Layer 4 of a small transformer language model trained on English Wikipedia (15 layers, counted from 0, width 96).
A neuron adds its activation times its output weights to the MLP's output. To switch it off is to set its activation to zero at one token and run the rest of the model.

Output weights of the MLP neurons that the questions are about. A number n stands for n times 0.0072.
n7: -37 -6 13 -8 -15 10 -27 -10 0 -13 3 -52 -16 22 4 2 -7 -24 -12 12 21 45 18 19 12 -5 -25 -16 27 23 -9 1 -11 14 22 14 17 9 -9 44 6 8 -17 -6 43 -1 -3 43 17 4 9 -10 -6 25 5 -14 11 -30 -5 16 -19 2 15 8 25 -2 10 -2 -13 -25 -12 -3 36 -26 9 -4 29 47 -35 3 -5 -28 10 3 -5 -22 -5 1 -22 -4 -27 -46 -1 -18 -22 11
n11: -13 9 -3 33 -4 -25 31 38 2 26 -35 -26 13 0 22 3 2 -31 -18 31 49 4 11 -25 -10 -8 32 -1 13 27 16 -21 4 39 -12 -15 -36 18 -22 -7 -18 -33 -19 -24 -12 13 -24 18 -40 -17 29 -12 43 2 -39 -8 26 -28 25 15 -9 36 32 -23 11 19 47 -18 -11 -65 -20 33 8 -43 -27 22 32 -33 -15 40 -5 17 -12 26 -17 -24 -11 -43 11 15 3 -4 5 -5 -31 47
n61: 10 -14 -3 -31 5 10 1 28 8 -9 19 3 -15 16 -5 -28 -23 -35 32 -10 -9 1 13 3 -4 -7 19 13 19 -1 0 7 -11 -19 -1 23 2 2 -17 -39 6 -12 36 26 14 17 37 -45 -33 40 17 -5 11 -3 6 -22 -17 -3 -1 -16 21 5 13 49 -7 29 10 2 -2 -8 -11 -15 -18 -18 -21 1 30 -6 -2 10 7 -37 17 -1 18 -23 8 19 -25 14 -11 -11 -5 -21 3 -15
n64: 24 -8 3 -9 -28 2 18 21 39 -13 2 3 -13 11 -7 26 -23 -32 -1 17 37 -13 -11 -10 -8 23 -24 8 -7 19 -6 -11 4 -4 -8 -36 -26 -4 6 34 5 -20 -32 -7 17 25 -6 0 -4 13 -7 -42 -5 -4 26 20 1 -14 3 20 4 2 -10 13 11 -2 5 8 6 18 2 -12 -12 -12 10 11 -7 4 4 20 -3 -30 10 15 23 12 -7 -24 -22 3 0 -8 -19 -7 -4 14
n71: 14 -9 0 36 -24 30 16 -14 5 -5 2 -13 -6 1 1 15 8 8 12 -16 9 -1 15 11 -2 1 11 -11 -9 -20 -28 -15 -11 9 9 -8 20 -2 -10 18 -33 5 40 19 5 18 -7 20 -1 32 4 -14 -42 6 19 11 2 7 3 3 18 8 17 9 -25 14 -29 6 2 1 3 2 0 -6 -5 12 -6 -3 -15 -30 0 -13 -9 -2 -9 -3 -12 -6 4 11 -15 -2 -17 -14 -18 -20
n99: 29 -11 -4 -8 -1 39 -3 25 -6 0 14 0 -15 3 -11 -9 10 11 7 0 7 -7 31 16 -19 -1 -23 -19 -23 -5 -20 7 0 -6 -2 -8 -45 -7 21 20 -9 0 5 6 -13 16 7 -12 19 48 1 -7 -23 -8 29 18 2 10 -4 11 20 5 -3 17 6 -7 7 -14 12 3 13 -33 11 12 -16 5 -30 -11 -39 -15 5 -16 -2 -13 0 0 22 25 4 -7 -1 -21 -18 -5 0 -6
n109: -11 26 6 -18 -13 5 -8 8 8 15 -8 -2 6 -4 13 -12 5 -7 -8 11 0 -18 -19 -5 -12 3 -9 -3 4 7 -17 -16 -8 -6 -5 -1 18 1 5 4 15 16 -21 11 16 14 -12 -26 -6 -10 -24 19 -7 10 -2 13 12 6 -10 27 -4 -6 7 -4 26 -5 -1 22 20 12 6 -16 -26 10 13 -5 -4 -31 -13 -11 -2 4 -13 -8 11 3 3 -18 0 -2 9 21 19 17 -6 -9
n117: 34 -14 8 5 -18 -7 0 -2 29 5 -6 -1 -6 37 -30 -18 7 19 -9 -9 30 -5 15 30 14 -13 -19 -36 20 -5 -18 -45 8 17 0 -20 -95 21 -2 2 -17 16 -27 -22 -5 29 -14 57 -7 20 -4 -4 -1 9 -12 14 -15 -16 5 13 -10 -4 17 23 -10 -21 2 6 -10 14 15 29 3 -2 -2 13 -2 -30 -21 -12 -18 -6 15 39 26 18 -14 25 -8 -9 1 18 -11 -19 -18 -13
n179: 7 -7 9 -8 -25 24 16 1 7 -9 -3 4 -9 -2 -12 -6 -11 -16 13 4 13 14 10 6 10 6 -21 23 9 13 -14 5 -34 -18 4 15 -25 0 3 -9 1 -9 1 -8 12 -29 -11 -8 -1 2 0 -21 -9 19 9 21 10 14 -11 27 1 -1 -16 30 -7 5 -24 -10 13 1 6 11 7 -6 9 3 7 -27 -5 -15 4 23 22 6 11 -7 -2 -12 0 9 -12 -3 -14 -9 -27 20
n194: 11 0 4 9 -32 -11 17 -5 -31 6 -13 -3 1 19 2 7 -40 12 -6 26 2 -1 18 -12 -1 2 -16 11 5 -13 -11 -18 -24 14 -22 51 34 12 -19 -33 -12 14 2 7 -10 27 -20 -23 6 7 -6 9 -3 19 -14 10 -32 -8 4 5 1 24 16 0 39 0 -4 -7 -3 -19 15 -6 -16 2 -7 -12 -9 -15 -10 -4 -2 -10 1 33 7 11 2 -21 -22 9 8 -16 23 12 30 17
n232: 15 -9 -24 -12 -17 32 4 4 18 -3 7 7 6 16 18 -5 -2 -11 12 10 -2 -17 -7 -13 -14 2 -4 -18 7 7 -21 -2 12 -10 -14 -3 -32 -19 12 7 -16 -12 2 14 8 4 -4 -5 -24 14 22 18 1 33 1 7 34 8 1 0 -14 18 15 -1 -20 -16 15 1 -13 -5 -21 -34 -12 -5 -1 13 -4 0 14 -5 5 -18 3 -9 23 6 8 -12 13 14 -6 -1 8 -19 6 -6
n260: -2 18 20 -7 22 -11 -10 19 25 23 -2 -16 16 -1 4 -5 20 -32 7 5 -13 -1 -5 -14 -1 -14 7 -31 -7 26 -1 -14 -6 21 -5 11 -4 10 -6 -21 13 11 -29 10 1 -11 4 -6 26 -24 -16 14 11 22 19 0 -9 -15 7 13 7 -8 -27 29 1 -2 -4 4 19 -25 8 -4 -5 -5 6 6 -17 21 -26 -15 -20 14 -21 10 9 -24 12 -2 24 18 -25 -20 -3 -28 8 -24
n330: 5 12 -8 1 -19 27 -21 1 8 -11 -19 -22 -4 29 -4 1 3 -18 -4 35 23 5 14 -28 28 -3 -14 1 -4 20 -18 9 -2 -7 7 -3 0 0 16 -22 11 -1 -25 4 -10 -14 -8 0 5 18 -8 14 -4 5 7 33 8 -8 17 13 5 -7 -11 -5 15 -8 3 -9 -1 3 -21 12 4 -13 4 6 -10 0 -8 -14 -5 5 11 -12 -8 20 12 11 -7 13 -3 9 -24 -34 1 -13
n355: 3 -3 8 -1 -10 21 -2 8 36 -4 -1 -16 -4 9 6 10 -9 -5 1 3 2 -8 -24 -8 4 -2 -24 1 -4 6 -31 -6 -6 -21 12 2 40 -12 -14 8 -2 -5 -8 9 -6 26 -2 -13 -1 -5 3 -5 10 17 12 7 11 31 15 4 -23 -15 23 20 16 -12 -39 16 0 25 -13 15 -27 -2 11 -31 -23 21 -4 4 -10 -14 -1 -9 9 19 10 -29 -20 10 -5 -4 11 -20 10 13
n363: 9 10 -3 -20 0 5 24 -8 -9 8 11 12 -10 -13 17 -10 -5 18 24 1 5 5 -3 -6 -3 30 3 21 0 3 -21 11 -8 -1 -4 13 -19 4 -16 0 -16 0 -7 13 4 -1 -11 -3 -8 16 -3 -15 -15 3 6 13 10 11 -13 2 -6 23 11 5 -11 -4 -16 8 -8 11 9 -13 10 4 -3 2 -2 -16 -8 -6 -10 16 10 -11 4 -15 3 -27 -6 2 -4 10 0 -18 -3 -1
n373: 17 17 -7 -23 -14 15 36 24 -17 -35 -8 -2 -8 19 -12 -8 -8 -5 10 14 9 -16 12 -14 -9 -19 -2 21 -13 2 -6 23 -11 -16 -1 39 -36 20 -24 -11 4 5 -32 1 4 -16 10 -22 24 -24 31 -9 -9 17 -11 10 1 28 -8 1 18 -1 4 1 6 10 1 -12 6 -13 -7 6 14 -19 4 5 2 11 -16 24 2 -14 8 -3 8 -1 4 6 18 -10 -2 -28 0 7 -5 -9

Each question names a token from some text and the token that comes next. It shows the activations a of the neurons there, in the order above. A number n stands for n times 0.025.

Then comes g, the gradient of the next token's log-probability with respect to the MLP's output, scaled to length 1. A neuron's effect is roughly proportional to its activation times (output weights . g). A number n stands for n times 0.0046.

" |", then " Sw"
a: -3 -3 8 -3 -7 -6 -6 -4 -1 6 -3 -7 -6 -3 -7 -2
g: 24 -6 24 12 13 34 31 -4 8 9 7 19 -1 -7 8 1 -10 -20 -8 -48 7 37 -5 6 30 33 -24 19 3 -33 4 -17 -12 -6 -28 13 12 -41 -16 -45 20 8 26 13 -32 -12 52 22 -51 23 -6 -6 43 3 -33 -4 -8 -3 -19 23 22 -14 -36 26 -17 11 20 -36 -43 -15 -15 4 24 -52 1 -6 -11 -22 18 14 0 21 -21 13 3 -37 -2 5 -9 36 3 11 -10 17 17 0
Which neuron, switched off, lowers the next token's probability most? n61

" event", then " of"
a: -6 -7 -7 16 -3 -7 -6 11 -2 21 -6 -7 -7 -5 -2 20
g: 14 28 7 -26 -17 20 2 -24 -31 -2 -39 -12 14 17 -11 27 -15 13 -11 19 2 45 -48 4 -10 -14 -2 3 45 17 -12 35 3 8 23 -22 -9 17 -42 -13 17 -39 -8 8 -20 -11 39 16 3 -21 18 -10 11 14 -14 -34 -3 1 -48 45 -9 -1 -14 -5 18 -8 -31 -10 0 5 -4 -29 -2 3 -10 -31 28 22 1 -4 8 6 48 7 1 -16 28 36 36 -61 4 -22 17 5 -11 27
Which neuron, switched off, lowers the next token's probability most? n373

",", then " he"
a: -4 72 6 -4 -1 2 -5 -5 1 41 -4 -7 -1 -7 -6 -7
g: -38 -36 31 -1 -2 20 -24 29 18 3 7 -22 1 1 21 -5 12 -47 -19 4 -10 10 0 39 -32 -5 5 -24 -7 -17 67 13 19 4 17 -13 -4 -6 9 31 -24 -5 -6 -27 -8 18 48 -7 14 8 27 -65 3 -23 -2 -49 13 -22 16 6 5 -27 24 6 9 12 35 -38 1 -12 0 9 -8 -3 -17 14 32 38 -10 44 -3 -6 9 -39 -26 -14 5 14 16 6 -22 3 5 -30 6 -1
Which neuron, switched off, lowers the next token's probability most? n11

" =", then " c"
a: -4 -4 10 15 -5 7 -6 -7 5 -5 48 -6 0 -5 7 5
g: -12 11 -14 -22 13 5 60 -5 -13 -18 -32 34 -5 9 12 8 -19 -7 7 -24 37 -13 6 -18 -23 5 5 -12 -56 -15 -11 -1 -28 -11 15 46 -27 21 22 0 15 14 -48 -5 -2 -10 40 25 3 -27 -1 36 -37 -25 -1 20 -22 11 -19 -11 40 19 39 -34 -23 -24 16 4 25 8 15 16 14 18 -16 24 17 -34 31 -4 3 -10 18 0 -61 -3 -13 -8 11 -18 -5 -1 7 15 -2 28
Which neuron, switched off, raises the next token's probability most? n232

"formation", then " pro"
a: 2 -5 47 8 4 7 8 18 8 -1 -6 -1 -7 1 -6 -1
g: 53 23 31 2 -16 24 -3 2 -5 -8 27 14 -49 1 8 -38 -9 -4 7 17 29 -10 29 -6 -16 0 -27 -31 -3 -28 -1 -9 23 -1 -20 7 -8 16 30 31 -14 32 0 -11 0 12 -37 2 20 29 -19 -1 -20 3 -17 32 -20 32 33 -61 7 38 22 48 -11 -38 -31 -8 -31 -12 -15 23 -15 24 -2 -8 28 8 24 -16 9 -13 -29 -39 -18 -13 6 5 -26 7 -11 16 -15 23 5 -17
Which neuron, switched off, lowers the next token's probability most? n117

"or", then " "
a: -4 0 10 -7 -6 -3 -5 -6 1 -4 -7 -5 -5 -7 -2 -7
g: 27 6 27 10 -8 -39 -9 44 24 -20 -41 -22 -17 -50 33 11 -16 6 2 15 -11 -6 -21 5 -6 -8 -6 -2 21 18 -14 4 19 -16 7 -29 -22 62 23 9 36 -44 10 -8 -18 27 -16 -52 -5 3 18 -5 -3 -9 -34 21 35 -15 -24 20 -7 -12 25 -7 40 10 -15 -7 31 -15 -33 -1 -35 10 11 16 21 -8 22 12 -9 33 47 5 -30 -9 7 -26 7 -4 -24 -14 1 16 -12 6
Which neuron, switched off, lowers the next token's probability most? n71

" organ", then "ic"
a: -4 -6 -6 23 -4 -6 4 11 9 -7 -5 -6 1 -4 8 -3
g: -35 8 -13 -34 -41 -43 -18 1 22 17 4 -12 15 -10 8 48 1 -2 -17 -41 18 0 -25 7 7 20 25 33 -4 16 18 13 -21 -36 -6 35 -12 2 8 -3 26 38 9 -39 -35 -13 2 42 15 14 -5 18 -42 -2 34 2 24 -36 1 -32 16 -7 0 -6 1 12 4 -12 -39 8 22 -21 16 -1 10 -8 -12 -7 -25 18 27 -10 -6 12 -35 6 -48 -15 19 37 24 -6 -15 49 8 11
Which neuron, switched off, lowers the next token's probability most? n61

"s", then "\n\n"
a: -6 -7 5 -6 -6 -4 -7 -5 -5 10 0 -7 -7 -5 -4 0
g: 25 10 12 20 -61 -6 -8 -11 32 -31 9 -15 -45 -33 44 32 8 -23 -1 -23 23 -14 -4 -14 7 -23 9 -17 4 58 0 22 19 -1 -10 7 -7 24 -11 -1 50 -30 -21 -45 14 1 -8 -23 -11 -15 22 -15 -20 18 -14 -1 9 6 -25 -7 34 32 -24 -32 -8 4 -1 -1 8 18 32 -9 21 29 -5 17 25 34 -14 41 14 -31 -1 28 -9 15 2 -13 -3 -3 -4 -10 -28 -43 -19 4
Which neuron, switched off, raises the next token's probability most? n64

" which", then " ass"
a: -7 25 -4 10 -7 -7 -6 29 -5 18 10 -6 -6 5 0 -5
g: 9 7 2 -32 -33 -17 15 -16 20 26 -17 -15 7 31 -50 19 -9 10 -32 -37 -17 3 24 -19 22 -23 -9 10 23 10 11 -3 26 -7 -8 11 -5 -17 -22 -3 19 18 -40 -21 3 -22 46 -7 11 28 50 4 -46 -1 -4 -26 0 10 13 1 -15 4 16 -2 -8 -6 8 -35 -30 13 -15 6 -7 20 49 -29 4 46 10 14 0 3 35 8 21 3 -48 -55 36 -13 2 6 -21 28 6 16
Which neuron, switched off, lowers the next token's probability most? n117

"usic", then "?"
a: -7 -6 -1 5 3 6 -4 -7 2 -5 -6 4 -7 -2 12 3
g: -8 1 -2 -1 -5 -7 12 42 26 24 -5 -16 -39 -5 -6 8 13 -25 2 -14 5 19 30 3 -12 6 63 -15 -26 -10 -9 -42 -20 56 -8 30 -30 13 -17 -25 5 38 -26 10 9 61 32 -18 0 -18 -11 31 -17 5 -37 -11 -9 -29 3 1 19 -44 6 6 -4 -3 23 -13 25 -4 2 25 20 -8 28 -34 -32 35 -13 4 27 8 4 -19 24 9 -9 -32 6 9 -28 -6 -6 -36 5 -22
Which neuron, switched off, lowers the next token's probability most? n260

".\n\n", then "In"
a: 88 14 -4 -7 -3 -4 -2 -7 -2 -5 0 -1 7 -5 -7 -2
g: 8 20 28 -10 12 8 -10 27 -4 38 -5 8 4 -31 -6 -44 -12 -29 29 34 -8 1 10 20 -36 -7 53 -16 3 0 3 -15 -32 14 8 -4 -6 38 -25 -31 0 32 0 -23 -6 -4 61 9 -17 -28 -3 -43 -15 -8 -6 3 -15 -34 -15 -9 -6 34 34 23 -28 -14 -5 12 46 -39 -4 8 18 4 -2 -17 6 3 2 16 -23 -12 34 10 5 -5 0 34 20 -24 -42 6 42 -34 -4 -7
Which neuron, switched off, lowers the next token's probability most? n7

"14", then "."
a: -4 -7 -3 -6 -6 -3 -4 -4 -7 1 -6 4 8 -3 -6 13
g: 14 -14 33 -7 -12 20 11 -35 -24 13 39 1 -21 27 -47 -6 -7 -11 -15 -15 36 -19 -29 39 4 16 -52 7 -1 31 -11 -7 -4 -18 -1 16 13 2 -17 -10 31 6 -17 -11 0 23 35 12 11 -16 -23 16 13 24 -5 -57 -9 45 7 3 19 -2 -10 -2 -34 2 6 -43 43 24 9 -1 62 2 13 4 9 -28 -2 39 14 -21 -14 -10 -7 -15 -39 -20 11 -14 -7 -16 1 27 1 -25
Which neuron, switched off, lowers the next token's probability most? n373

".", then " Pe"
a: -4 -2 9 -6 -5 -7 -3 -3 -7 -4 7 -7 -3 -5 -7 -6
g: 19 -41 10 20 -17 -33 16 -4 -7 5 12 34 -15 -15 21 18 -12 18 -10 29 5 1 5 -3 -7 23 -30 -8 -6 7 -14 -2 -37 -25 -10 -8 -32 10 3 -1 -1 -12 26 24 -12 -8 -32 20 -12 0 -26 -6 -12 -66 17 57 16 -36 5 -33 -34 -6 -7 -6 19 -39 45 34 -26 -22 -15 -17 -17 -26 36 6 9 12 10 38 -6 17 -1 -3 -8 52 14 -3 24 -19 33 21 -3 29 4 25
Which neuron, switched off, lowers the next token's probability most? n260

" sur", then "pl"
a: -4 -6 -7 0 5 -5 1 13 1 -2 2 -7 2 -7 1 -4
g: -17 -9 -14 -9 20 -1 12 17 -15 18 -35 -31 -52 8 -28 38 -2 -13 0 31 5 0 16 -30 18 -13 11 -5 -3 0 22 -3 -29 29 -26 19 3 11 -4 -12 -3 -42 -22 -11 -7 14 -16 28 5 6 -7 -27 9 23 -9 22 -26 -16 -62 32 2 -8 -6 32 37 -4 -22 -9 -10 -3 21 4 25 9 -3 -15 1 -30 47 -39 22 22 4 11 -24 -41 -1 37 12 -19 8 -9 56 35 29 9
Which neuron, switched off, raises the next token's probability most? n11

",", then " but"
a: -5 83 1 -4 -3 8 -2 -6 -1 41 -3 -6 5 -7 -6 -7
g: 3 -17 -29 9 12 -2 -10 -4 -4 18 2 -12 23 -59 19 29 -2 -15 4 22 18 -28 -9 19 1 28 -4 -27 23 2 2 10 2 -12 23 43 13 -1 -6 -6 -24 -28 4 10 -11 -32 42 -19 41 -9 34 -29 -32 20 15 -20 -16 -37 -23 -1 -15 -47 -3 31 -12 -8 65 34 5 23 22 40 16 -46 11 13 8 -15 -31 -28 -15 -12 -15 9 7 -5 -15 4 -16 27 -32 7 2 -2 0 28
Which neuron, switched off, lowers the next token's probability most? n11

"ent", then " on"
a: -4 -6 -2 -5 -5 -4 -5 -3 -6 9 -6 -6 4 -6 0 0
g: 28 43 -49 -9 -13 2 -7 -28 -17 0 20 -20 -17 -5 -22 -3 -34 22 1 5 -26 -5 -3 -16 -15 11 -13 -27 -3 21 17 -3 -13 1 -19 -8 6 10 18 30 38 2 6 20 39 28 36 8 2 14 35 63 31 -29 12 31 -3 -17 15 -19 10 -54 9 26 1 17 1 -43 0 25 23 -10 -15 9 9 17 -8 -32 11 13 1 16 -33 2 -45 -2 5 3 -11 -43 -15 -50 -4 9 -22 -1
Which neuron, switched off, lowers the next token's probability most? n11

"ation", then " would"
a: -6 -7 49 -7 -6 -7 -7 5 -5 16 -5 -7 -7 -7 -5 11
g: -32 -15 32 13 3 3 -8 7 -12 -26 -13 18 23 -34 -7 10 -3 -12 8 -8 12 -17 13 9 -16 -20 23 -13 -40 32 -2 4 5 2 38 25 11 1 21 11 -20 -11 -2 61 38 -7 11 -11 2 -18 -36 -10 53 -37 51 28 12 -39 -5 -2 7 -9 -2 -6 -15 -1 14 -2 33 -20 24 0 7 -7 -11 -12 39 -5 -20 20 -8 -33 -15 -14 17 24 -69 -26 30 11 -16 15 -14 -11 9 -40
Which neuron, switched off, lowers the next token's probability most? n61

" gen", then "er"
a: 1 -6 -3 1 0 13 -4 13 -2 -7 12 -5 -1 -5 12 -5
g: 35 34 0 -52 -43 3 8 -31 11 20 6 2 4 18 -27 -36 34 9 17 -12 -18 18 -18 -26 -12 17 16 -17 42 -10 27 4 -5 1 -15 -9 11 6 13 28 -4 26 2 -38 42 3 26 22 0 22 -28 3 -18 10 5 -9 -6 9 -26 18 -42 -3 -21 9 -5 11 -1 -15 25 28 38 49 15 -32 -40 -8 -35 -26 -11 -27 8 -14 52 -7 0 2 0 21 -23 -13 -16 -6 -37 2 27 -16
Which neuron, switched off, lowers the next token's probability most? n117

"$", then " is"
a: -7 27 1 -6 -3 -1 -3 -1 -5 28 5 -7 7 -6 4 -1
g: 2 16 -13 -4 17 -7 8 -26 -12 -34 -7 -5 -28 -4 22 -2 -7 33 2 34 9 0 50 -16 -34 -14 -6 32 3 9 2 5 17 -25 -4 20 0 -20 -34 0 26 -16 -31 -14 20 13 -25 -3 16 -31 -33 18 15 -26 1 29 -45 -3 9 -38 7 9 3 -14 -7 -20 -21 -13 13 13 -20 -9 34 76 9 -12 20 5 -10 39 -23 -4 -23 16 -41 16 3 24 8 -37 37 -1 -13 31 48 -9
Which neuron, switched off, lowers the next token's probability most? n194

" –", then " production"
a: -6 4 25 -1 -3 14 -3 -6 -1 -6 32 -1 -4 22 2 -1
g: 6 6 16 17 58 -25 -22 -10 -3 -22 -13 21 -26 -18 3 -38 14 -3 21 14 -32 -11 -33 11 -40 -11 -27 -1 -18 18 19 21 17 -1 -36 -2 -11 15 17 -7 -47 15 -26 -12 -36 18 18 16 -16 -6 25 -1 1 39 21 28 -35 -27 27 -13 2 -20 10 62 21 -12 11 4 34 -37 27 32 25 5 -12 -6 -28 -7 -2 -3 -21 11 -7 -9 -13 21 -9 39 10 -37 -3 4 -8 17 -11 35
Which neuron, switched off, lowers the next token's probability most? n99

" had", then " their"
a: -3 -3 2 -6 9 -7 -7 15 7 -6 28 -3 0 -4 19 -5
g: -5 9 11 16 -22 -38 3 12 4 7 -10 -7 34 -24 45 -19 -43 -23 24 5 -20 12 -34 -19 13 -15 22 -8 25 26 2 24 -33 5 10 27 -13 -25 -7 27 -16 -11 13 3 6 14 -1 17 8 37 27 -8 -17 -4 1 -40 17 -14 -4 18 41 8 -26 -20 -18 3 -69 -3 -24 5 38 4 -11 22 47 15 0 14 16 -28 42 -10 -30 1 1 1 49 -12 1 1 -41 -20 -20 -26 -11 17
Which neuron, switched off, raises the next token's probability most? n117

"ec", then "ess"
a: -3 -5 -5 -7 -4 -4 -6 -3 -5 -4 -2 -7 2 -6 -6 -7
g: 25 5 17 0 31 -45 -10 7 -4 28 -28 1 -11 -48 -20 29 19 19 -15 -6 3 -7 -13 0 17 18 -3 -11 -19 52 44 7 -7 16 7 17 -14 19 28 -29 41 -36 3 16 -9 2 41 -21 6 8 7 29 7 -5 -26 4 -64 -27 14 -16 -8 34 17 27 26 -17 24 -36 -5 -4 -7 24 14 -37 -14 -32 -46 -12 -6 -7 17 -5 21 -17 14 -19 -15 -1 -10 27 -9 -20 -26 -18 10 22
Which neuron, switched off, raises the next token's probability most? n260

"\"", then "N"
a: -7 6 -2 10 -7 -3 7 -5 -4 5 -5 27 9 11 -7 21
g: 21 26 -9 17 31 9 7 2 -2 16 34 -27 -24 -10 40 -12 12 23 19 15 0 1 -7 -2 27 -5 5 2 7 -44 -5 -31 2 20 -7 -20 12 2 -26 11 21 13 5 -9 1 3 -24 15 40 26 -42 -11 2 44 18 -12 -24 43 60 -7 -11 -30 -59 9 -37 7 26 -26 -2 2 -28 -14 -55 35 21 -1 -12 -6 8 -11 -28 -1 -37 8 -19 -11 -21 25 2 -10 -3 -14 17 23 -13 -25
Which neuron, switched off, raises the next token's probability most? n373

"20", then "06"
a: -3 -7 -1 -7 -4 -4 -5 -4 -6 -5 -3 19 7 -5 -6 25
g: -1 -17 -20 -3 -21 2 3 -8 -28 15 -8 17 34 21 -9 10 -42 17 -2 34 35 19 -35 45 -4 3 2 -29 31 -8 36 -22 28 -12 23 7 14 -62 6 -7 -12 20 14 15 10 18 12 -10 -7 -9 2 -44 -1 -44 -40 16 7 2 0 -26 -18 -27 11 -30 -14 9 -10 -1 -13 -13 -32 48 11 12 8 -8 -5 -18 1 4 -19 -1 64 10 -12 49 12 -20 -18 17 -6 -12 -9 40 -6 5
Which neuron, switched off, raises the next token's probability most? n260

"ent", then "M"
a: -3 -6 -1 -6 -7 -6 -6 -4 -6 3 -6 -4 -2 -6 0 2
g: -2 -12 -1 23 2 28 -28 12 1 -8 30 -8 20 -6 -15 -6 6 15 -9 22 13 -2 -10 32 17 -16 24 -17 6 -14 -25 44 -7 1 -17 -24 38 -51 -13 8 5 -34 -25 17 6 -27 -2 -38 39 -25 -15 -17 55 19 -6 -32 -11 2 0 26 -14 12 51 34 -13 12 -34 8 22 14 -10 -23 -30 -22 12 -65 35 16 5 -16 2 23 0 -11 -24 -23 -4 -18 22 39 -11 -19 12 10 7 11
Which neuron, switched off, raises the next token's probability most? n355

"pl", then "us"
a: 17 -7 1 -2 -7 -6 0 -6 -6 -2 -6 -6 14 7 -3 -7
g: 2 -4 26 -15 0 13 -7 10 -13 -4 -9 41 17 2 13 8 -23 13 26 20 -26 -20 -19 20 -1 -11 30 17 -6 -4 30 5 -47 -33 28 3 -6 -1 19 -11 -14 26 6 19 -21 52 17 -27 13 -20 -17 9 13 21 17 22 26 32 7 -43 45 -36 26 14 -67 23 -16 -9 7 4 24 -29 -37 -22 -31 -40 5 -18 2 -14 -16 -11 -10 -5 -15 18 1 -42 26 -2 32 -9 -1 -34 11 6
Which neuron, switched off, raises the next token's probability most? n7

" the", then " R"
a: 2 -6 1 12 -1 24 -2 30 3 -7 5 -5 3 0 2 4
g: 1 -7 -50 -5 -10 8 -42 -6 1 12 32 -18 -17 47 21 28 -34 17 -22 -7 -8 15 -12 -6 -1 15 6 36 -21 7 -36 -28 37 -12 -41 -3 14 -7 4 -21 -24 -18 33 7 12 -14 -27 -4 10 11 23 8 -1 -33 18 22 18 34 31 -7 -42 67 -6 -34 -10 6 -28 28 19 19 1 -13 -18 31 -13 -15 2 20 2 -21 11 13 -10 7 7 0 -12 -15 1 57 -17 0 -20 7 21 -32
Which neuron, switched off, raises the next token's probability most? n117

" ", then "16"
a: -6 -4 8 12 -3 -5 -4 -6 9 -5 -6 -5 4 -5 -7 -7
g: 16 -29 -32 37 9 51 -10 -13 1 22 -7 4 -41 -16 26 -4 -23 12 -17 12 -27 -14 41 -10 -7 -16 44 6 2 17 15 12 11 -17 -13 -6 -6 -27 0 0 59 36 7 20 -9 -21 18 0 10 5 -13 2 -24 5 -23 -4 6 36 -1 -9 -15 -25 -27 -12 12 19 -4 14 39 -57 -14 15 -17 33 -15 8 26 -13 -25 -16 -25 -2 35 -15 23 -4 -8 -2 -37 19 -7 -26 16 -11 -36 52
Which neuron, switched off, raises the next token's probability most? n64

" as", then " it"
a: -7 -7 -4 -1 2 -7 -7 2 8 4 17 -7 2 5 7 -7
g: -11 26 -17 -35 -25 8 13 12 -20 -10 -14 -31 6 -13 50 26 -26 -10 -20 -17 28 -25 -32 42 -47 16 15 9 7 19 21 -1 -16 35 -4 23 8 -12 -43 0 6 -12 -11 -19 16 -29 6 -5 8 -4 32 -43 -3 6 35 -28 13 -3 26 7 13 -5 -25 2 4 3 75 18 -7 -34 -11 51 30 -18 11 3 29 12 -1 -2 -7 6 -38 -26 -12 -15 10 3 -2 25 -38 -2 -3 6 0 8
Which neuron, switched off, raises the next token's probability most? n11

" US", then " Ind"
a: -5 -4 -6 2 0 -4 2 -6 -3 -6 1 8 -7 1 -7 -1
g: -15 15 40 -27 36 -3 -11 -39 -11 17 -24 -18 -15 20 -10 -1 0 -44 3 8 -25 17 3 13 8 17 39 5 19 26 14 28 -15 6 -18 0 -20 1 -14 -6 24 38 18 25 -15 -11 -29 5 14 19 -30 2 -3 -4 -39 -9 -5 -46 16 33 -29 21 -37 22 12 -34 -41 1 -50 -17 -24 -2 28 -39 15 -19 -16 53 40 -11 -2 11 9 25 29 -12 14 7 -13 10 -13 -8 25 -1 18 6
Which neuron, switched off, raises the next token's probability most? n7